Layer 4 of a small transformer language model trained on English Wikipedia (13 layers, counted from 0, width 128).
A neuron's activation on a vector x is GELU(weights . x), where the dot is the dot product.
The model reads these tokens: "," " and" " den" "ote" " it" " $" "p" " \\" "right" "ar"

The vector x that enters this layer's MLP at each token. A number n stands for n times 0.056.
0 ",": -23 7 -9 -6 -25 -21 10 16 -5 0 33 5 -12 -4 -57 -31 32 37 15 -9 -16 9 -38 -21 0 -12 -16 -12 -1 30 -16 -22 1 1 9 -17 -25 -32 35 11 -8 -34 -8 10 -4 33 -47 -17 -27 -40 25 28 -11 -25 -9 -27 31 -26 5 34 11 -22 -1 11 5 -7 13 25 -10 19 -28 20 22 18 -36 -17 12 15 -16 22 -3 20 1 17 42 -16 -31 -5 1 8 17 5 -29 5 -19 -15 26 40 -4 1 8 10 17 -17 -5 6 15 66 6 -25 -9 7 44 -14 26 6 -27 17 32 29 26 16 11 -42 6 11 -2 -8
1 " and": -23 3 -1 -12 -19 -21 9 8 -6 9 20 6 -14 -9 -52 -28 31 42 -1 -6 -13 9 -43 -5 5 -9 -6 -20 8 36 -12 -14 7 -8 1 -19 -32 -26 27 21 -5 -26 -12 4 0 20 -43 -15 -29 -55 27 32 -1 -22 -13 -19 21 -30 -1 17 20 -28 -10 18 16 -5 12 23 -14 18 -23 8 22 23 -40 -23 12 18 -27 31 -3 20 5 28 45 -21 -32 0 4 8 5 7 -30 -9 -21 -17 23 45 -2 3 1 11 21 -15 5 -2 10 61 2 -26 -12 10 50 -21 31 2 -20 9 39 31 26 12 11 -34 12 12 0 6
2 " den": 23 -28 -16 -6 -24 -20 4 -32 4 10 4 15 -18 13 -20 -19 20 55 13 -8 -17 7 -9 6 28 -18 6 11 19 52 -26 -13 0 -8 4 -24 -24 -5 10 28 4 -7 -36 29 24 40 -50 -10 -16 -11 5 3 23 -20 7 -31 3 -16 8 19 21 -28 -15 16 -11 -6 -3 1 -15 15 -15 2 2 37 -22 -15 6 9 -50 -3 1 -4 -29 -20 30 -53 -36 42 -12 -10 5 -19 -14 1 -40 -17 -29 20 35 25 12 24 36 -6 33 -5 4 44 27 -22 -24 -20 37 -22 16 2 -7 -1 45 -2 -11 35 -20 -2 9 1 24 51
3 "ote": 12 -5 -33 19 -12 -15 -1 3 3 -7 31 -2 -8 23 -3 11 5 29 19 -33 8 -6 -26 3 20 20 6 -5 -11 39 6 -13 2 -7 -9 3 6 -36 31 16 -22 21 -27 23 23 -7 -8 25 -25 -5 4 56 3 -5 -1 6 12 -35 -5 -19 -34 -40 -17 1 14 -31 -30 -2 -37 -5 -16 -1 -8 29 -16 -18 -9 11 -27 -13 -4 6 4 6 58 -34 -20 39 -3 -28 3 -28 -4 -22 -24 -15 21 22 -6 39 23 34 22 -20 0 -36 -1 76 3 -30 -2 -9 55 -30 18 14 -12 -11 3 19 10 22 11 -21 4 -15 31 16
4 " it": 3 -6 -12 -2 -7 -6 15 25 -11 -12 32 -10 -27 14 -4 -31 2 39 30 -24 -6 2 -54 -5 28 20 17 -11 -16 31 2 4 21 2 18 -23 12 4 31 14 -6 -22 -25 10 0 26 -34 19 -1 -16 1 -2 17 -32 -6 -1 -7 2 -11 -8 -2 -14 -39 33 8 15 -16 -17 -15 -3 -34 -8 -23 28 -17 -24 -15 -22 -23 15 2 -42 -8 -3 41 -16 -18 23 -19 1 16 -18 5 -28 -20 3 34 -1 0 28 -15 20 16 -3 9 -19 5 40 -3 0 -16 -7 43 -20 46 7 19 -6 50 18 41 23 -27 -80 16 -21 24 25
5 " $": 1 14 -11 -9 -18 -23 -23 -6 -9 26 26 2 -56 3 -26 -26 14 41 31 -14 -12 10 -11 -8 12 36 21 16 -2 29 18 -14 -11 5 5 4 -9 -3 7 26 -7 -7 -6 -18 -8 11 -18 17 -11 0 -3 -10 -10 11 1 -16 16 1 -18 8 -12 -48 -20 32 1 8 -4 -27 -8 -5 -16 21 -17 33 2 6 -21 -16 -41 4 -18 -36 -17 -9 67 -53 -47 35 -14 -3 13 9 -15 -14 -25 17 29 43 4 20 4 15 46 -17 13 -1 1 80 23 -26 4 1 26 -5 6 -21 6 -16 13 26 35 26 -17 -36 10 -48 26 -22
6 "p": 12 15 -17 -3 13 -19 11 -12 14 8 -14 -18 -42 23 -13 -27 -3 14 11 2 19 6 -25 0 34 2 -6 4 -24 7 11 -13 -16 16 -14 -12 -18 -11 -33 32 -14 -13 -33 2 23 4 -11 1 -10 29 -15 1 -2 -1 -21 -19 -6 -1 -11 1 -27 -36 -26 46 12 15 16 -17 10 3 -21 -5 -22 27 -26 -21 -32 3 -8 29 -4 -30 9 35 46 -30 -18 38 -29 26 9 0 -12 20 2 13 20 14 -11 3 11 -1 53 -19 11 40 6 48 0 -35 4 7 77 -29 6 -12 -5 2 2 11 47 36 -37 -53 5 -19 -3 42
7 " \\": -9 9 -19 21 -31 -53 15 -36 34 5 4 -11 -45 19 5 -25 -3 44 24 -16 29 2 5 -17 -9 19 19 20 -18 20 47 -5 9 -1 8 0 -13 4 16 51 7 -17 -31 -7 -16 6 -57 -2 -23 15 -14 -19 -19 -37 -15 9 4 -28 -6 17 -11 -13 -26 28 -15 5 -13 -4 18 -21 2 1 -1 8 1 -9 26 -16 -31 18 0 -23 -3 -11 47 -18 -4 70 23 19 -5 28 10 -3 -29 -12 10 52 -11 -10 -16 4 42 -19 29 -12 21 78 12 -48 -18 -14 28 -12 5 -16 -25 7 26 18 -3 11 -18 -32 8 -13 8 0
8 "right": 4 14 -22 15 -15 -45 12 -7 23 -14 -5 7 -1 13 -26 12 14 11 5 0 28 -23 -24 3 63 21 20 10 -24 -3 -13 37 -6 14 0 7 -18 -12 16 43 -12 -1 -36 -20 -6 24 -34 -7 -5 6 -27 -21 -7 -5 22 18 32 -17 1 -23 21 -17 -6 -3 -4 -4 -8 -14 -42 -7 -28 18 -3 25 -30 -7 -12 -1 -44 19 20 3 2 5 84 -24 12 66 -17 19 -14 10 18 20 -40 -15 16 22 -12 -7 1 -7 -19 -12 16 3 -27 95 -9 -30 -18 2 34 -24 30 5 -10 3 17 6 4 6 -19 -42 6 -46 14 3
9 "ar": 6 16 -2 11 -21 -21 59 5 12 13 -40 -2 12 17 15 -38 -19 -12 35 5 -10 18 -37 -25 6 9 -12 12 -15 -3 10 3 -20 9 -10 3 -7 0 36 87 11 7 -27 18 29 36 -40 -3 -15 3 -9 -7 8 -35 3 -10 6 -28 11 16 7 -30 -19 29 -1 -5 -5 -27 3 -6 -19 -7 -25 0 8 -3 -37 4 -30 14 1 12 11 -11 47 -43 2 46 -22 -9 10 6 23 1 5 -19 30 44 -16 -6 14 -11 -32 21 9 16 13 40 0 -73 -17 -9 61 -35 16 19 18 -22 -8 6 11 21 -37 -43 8 -8 9 1

Each question shows the input weights of one neuron of the MLP. A number n stands for n times 0.0039.

n133: 24 -10 11 -6 -2 -27 8 23 12 -12 -1 23 -27 -4 -22 -10 4 -1 -3 -9 5 -10 -18 -19 -4 52 -43 -9 19 3 15 -10 19 13 10 39 5 2 -15 -13 12 -3 21 -19 -49 -18 10 -12 -15 17 25 -4 -37 -23 -2 -14 15 22 -9 10 3 4 14 15 13 -35 26 -16 19 -6 15 24 12 13 -17 21 -17 -6 8 -10 -13 -44 12 45 -7 30 -8 3 8 -8 21 -3 6 25 23 9 0 2 21 13 -8 -29 8 -10 15 -6 -35 7 -9 10 -8 11 -8 8 5 6 30 -13 -8 -18 -8 8 -1 -33 -45 -16 -22 -9
Which token does this neuron like most? 5 " $"

n253: -54 -9 16 2 -42 -17 -32 -17 -28 12 28 20 14 -14 5 28 -5 11 22 28 -26 3 -25 -11 -18 -10 -24 25 -24 2 -39 -28 -3 9 11 -18 10 13 -7 -6 -8 -9 -35 15 -15 12 4 2 19 -11 1 21 -6 10 -1 2 14 16 -11 -1 -6 -7 21 -8 37 -4 4 2 -6 -5 -13 23 1 3 -5 -33 -13 -3 20 4 -9 -2 -6 -6 10 7 -28 -18 -23 3 -24 -10 6 17 5 2 -48 25 24 -51 6 23 -2 12 36 14 -13 -11 23 16 -30 7 1 11 -48 25 -11 -13 -2 -3 3 -12 3 0 12 5 22 -13
Its three highest activations, in order, are on tokens 0 ",", 2 " den", 1 " and"

n104: -8 25 -17 -3 3 -36 -17 20 -12 5 -23 -16 15 -29 -4 20 17 14 -3 -15 -18 31 14 -9 2 -36 7 -17 -9 -10 -48 37 6 -8 15 25 -2 -7 -10 -24 4 8 -9 38 5 -14 4 -17 13 20 -8 25 -11 19 8 26 14 19 5 -10 -3 -14 14 8 4 -25 -9 -5 6 6 -1 14 -1 -5 -11 -16 1 2 -20 -24 30 39 24 -13 -8 38 13 -20 33 -33 -24 38 8 -15 -8 32 3 -1 -11 2 -1 -15 15 -41 4 -47 23 10 -15 -19 28 -16 -13 4 15 2 36 1 -23 -24 31 -9 -11 5 11 -24 -1 4
Which token does this neuron like most? 3 "ote"

n403: 24 -16 45 19 -17 -15 -5 -6 -2 -6 54 12 2 -4 10 5 30 -9 -15 -12 -25 -10 -9 5 -15 -27 14 5 13 -31 11 4 -24 -25 -9 -4 7 1 0 -10 5 -16 -3 25 -12 12 16 -12 -8 -15 2 -16 -13 27 -27 6 -48 -49 27 -16 -1 5 21 -5 44 1 5 36 18 -3 13 7 -27 23 -1 -52 -15 -11 -9 -9 -11 -26 -31 12 0 -8 -4 -1 6 26 -16 6 -3 -29 -6 6 -15 -2 3 26 2 1 21 -5 -28 8 10 13 10 16 11 41 -36 -2 8 -4 4 11 1 -10 -10 10 7 14 -6 -10 -1 19
On which two tokens does it fire most, strongest first? 2 " den", 1 " and"

n183: 13 7 -11 3 -7 20 -25 7 -12 -22 20 3 -1 -26 1 -10 20 -11 18 32 -5 -3 -28 29 11 20 -32 4 -2 14 -1 -7 14 -4 13 -18 -15 9 -5 -20 -8 -7 -33 14 -18 -4 47 11 7 36 -19 6 -8 6 10 -16 -10 8 -9 17 20 -10 27 10 10 10 -3 18 16 -1 -14 -12 16 10 0 -9 10 -5 19 -4 -12 -12 -10 -5 9 -11 10 -3 -6 -21 23 -24 14 -18 -2 -30 -21 -8 14 -21 31 4 -17 38 -37 24 15 -4 21 8 -2 36 -6 -8 0 -27 -3 16 27 6 -7 1 0 -28 -16 -5 15 29
Its three highest activations, in order, are on tokens 4 " it", 2 " den", 6 "p"

n398: 31 1 13 -36 0 -4 32 -13 -7 7 4 1 10 3 21 -49 18 10 24 -6 -22 -3 -9 13 10 2 8 7 -19 38 -19 -8 9 -26 44 -22 15 14 1 -16 -45 18 -10 -9 21 -10 12 51 25 -4 -13 24 -23 -34 -28 -16 1 -51 -23 14 13 -3 -20 16 -24 29 0 -9 7 -9 27 39 -4 1 -26 -7 19 -3 -12 -35 26 26 -36 47 -33 20 18 4 -6 -4 -16 -37 6 -22 6 -34 -18 -17 60 29 1 -3 -15 13 -5 -9 34 -23 -31 15 -3 2 -3 11 9 -26 10 17 -27 8 -12 -12 33 19 -24 6 -13 36
On which token does it fire most, and how strongly? 2 " den", at about 1

n378: 15 2 21 24 24 6 -1 -20 8 4 -12 17 9 -26 -25 -11 18 -12 -2 9 -5 31 -16 -16 -11 2 -11 -1 6 -4 -15 -3 0 -9 2 6 -5 0 -13 -19 -1 16 -12 1 24 -9 3 -34 -27 11 23 -8 22 19 5 21 6 -21 3 36 -37 22 -5 -52 8 37 22 36 5 38 -12 -10 4 -7 9 19 6 -16 -5 -18 19 3 -17 -33 -30 4 -3 -3 2 24 -11 11 -4 4 23 10 26 6 -24 -1 -12 -16 16 -6 10 24 -50 3 -10 -10 -24 2 -14 19 -31 -12 1 15 23 24 -3 28 1 -18 -41 -27 -31 24
Which token does this neuron like most? 0 ","

n347: -6 -22 6 12 7 -7 32 -19 -18 -8 28 25 -14 34 19 9 4 -27 -9 -13 -11 3 -14 25 -16 -1 19 0 -31 12 8 -25 28 11 -14 -30 4 -2 16 16 -13 20 7 -9 8 10 17 28 23 16 -13 10 36 16 -19 19 -17 21 8 53 -10 2 0 -7 4 14 6 -41 15 2 20 2 12 -5 -18 -1 11 19 1 11 40 1 20 -3 -7 -15 -11 16 7 -31 9 -7 -22 -18 11 -4 22 19 -14 -47 -39 -2 17 -41 -22 -49 9 -21 -43 8 1 13 -20 -16 -2 -8 3 -5 -7 23 -7 -40 0 -2 -7 22 -8 -21
On which two tokens does it fire most, strongest first? 7 " \\", 3 "ote"

n483: 10 20 14 -4 -17 -25 34 25 -34 2 10 1 -12 10 -15 -25 -29 -6 2 34 -7 7 6 -39 -13 15 5 -10 7 28 -11 24 -13 2 -12 11 5 -1 9 0 -29 9 -10 15 16 0 18 -6 -2 -5 -13 16 4 -1 -23 2 -5 45 5 2 22 8 16 -2 8 -4 14 14 -17 27 -7 -1 21 -20 -3 31 9 9 11 10 4 10 -23 -3 0 30 17 6 -11 15 -15 -28 -5 -16 -25 -4 -7 -39 33 19 1 -33 -4 9 42 -8 -24 -36 -5 -1 -8 -7 5 -26 25 -17 11 -1 13 19 1 10 26 -13 -4 -9 -13 0
Which token does this neuron like most? 4 " it"

n477: -38 8 27 4 -19 28 -12 21 -63 11 27 20 -1 8 14 -31 -18 -8 20 -1 10 -7 17 17 -22 18 -19 -13 -5 8 11 7 -17 1 11 -22 30 -16 -53 -14 -1 -5 3 -11 1 4 7 -2 34 12 1 14 -9 4 4 -6 15 8 31 -12 -26 10 -18 16 4 33 14 -7 -2 -3 17 -4 -1 -7 20 -2 -14 -4 -2 6 -14 -21 -27 -18 -20 15 -22 -6 -9 -4 -1 26 1 -13 18 -7 6 1 9 15 24 -15 2 -4 21 -6 -25 -3 -2 0 -15 -14 3 24 -17 -15 -39 -3 7 2 0 11 -12 4 -1 10 -8 2
Which token does this neuron like most? 5 " $"

n242: 6 -33 -2 5 7 1 -9 -9 4 -28 3 11 33 7 21 -4 -11 11 8 3 -23 20 -7 15 -16 -29 33 30 -21 -10 12 -31 -18 0 -21 6 0 26 -37 -12 -31 4 -12 -18 -11 -9 -1 -9 3 28 -23 30 -2 -11 -18 5 -6 17 -27 32 -5 -1 36 9 34 -8 -4 -9 -1 -8 -8 20 9 -32 18 -29 2 24 -9 -2 12 11 11 -4 2 13 14 6 -6 18 0 29 13 -16 -7 29 -15 4 -14 -22 -24 -27 11 5 19 -16 20 -23 23 8 -5 -16 23 23 -17 10 -17 24 25 13 26 -12 -16 -4 -2 17 0 -1
On which two tokens does it fire most, strongest first? 7 " \\", 6 "p"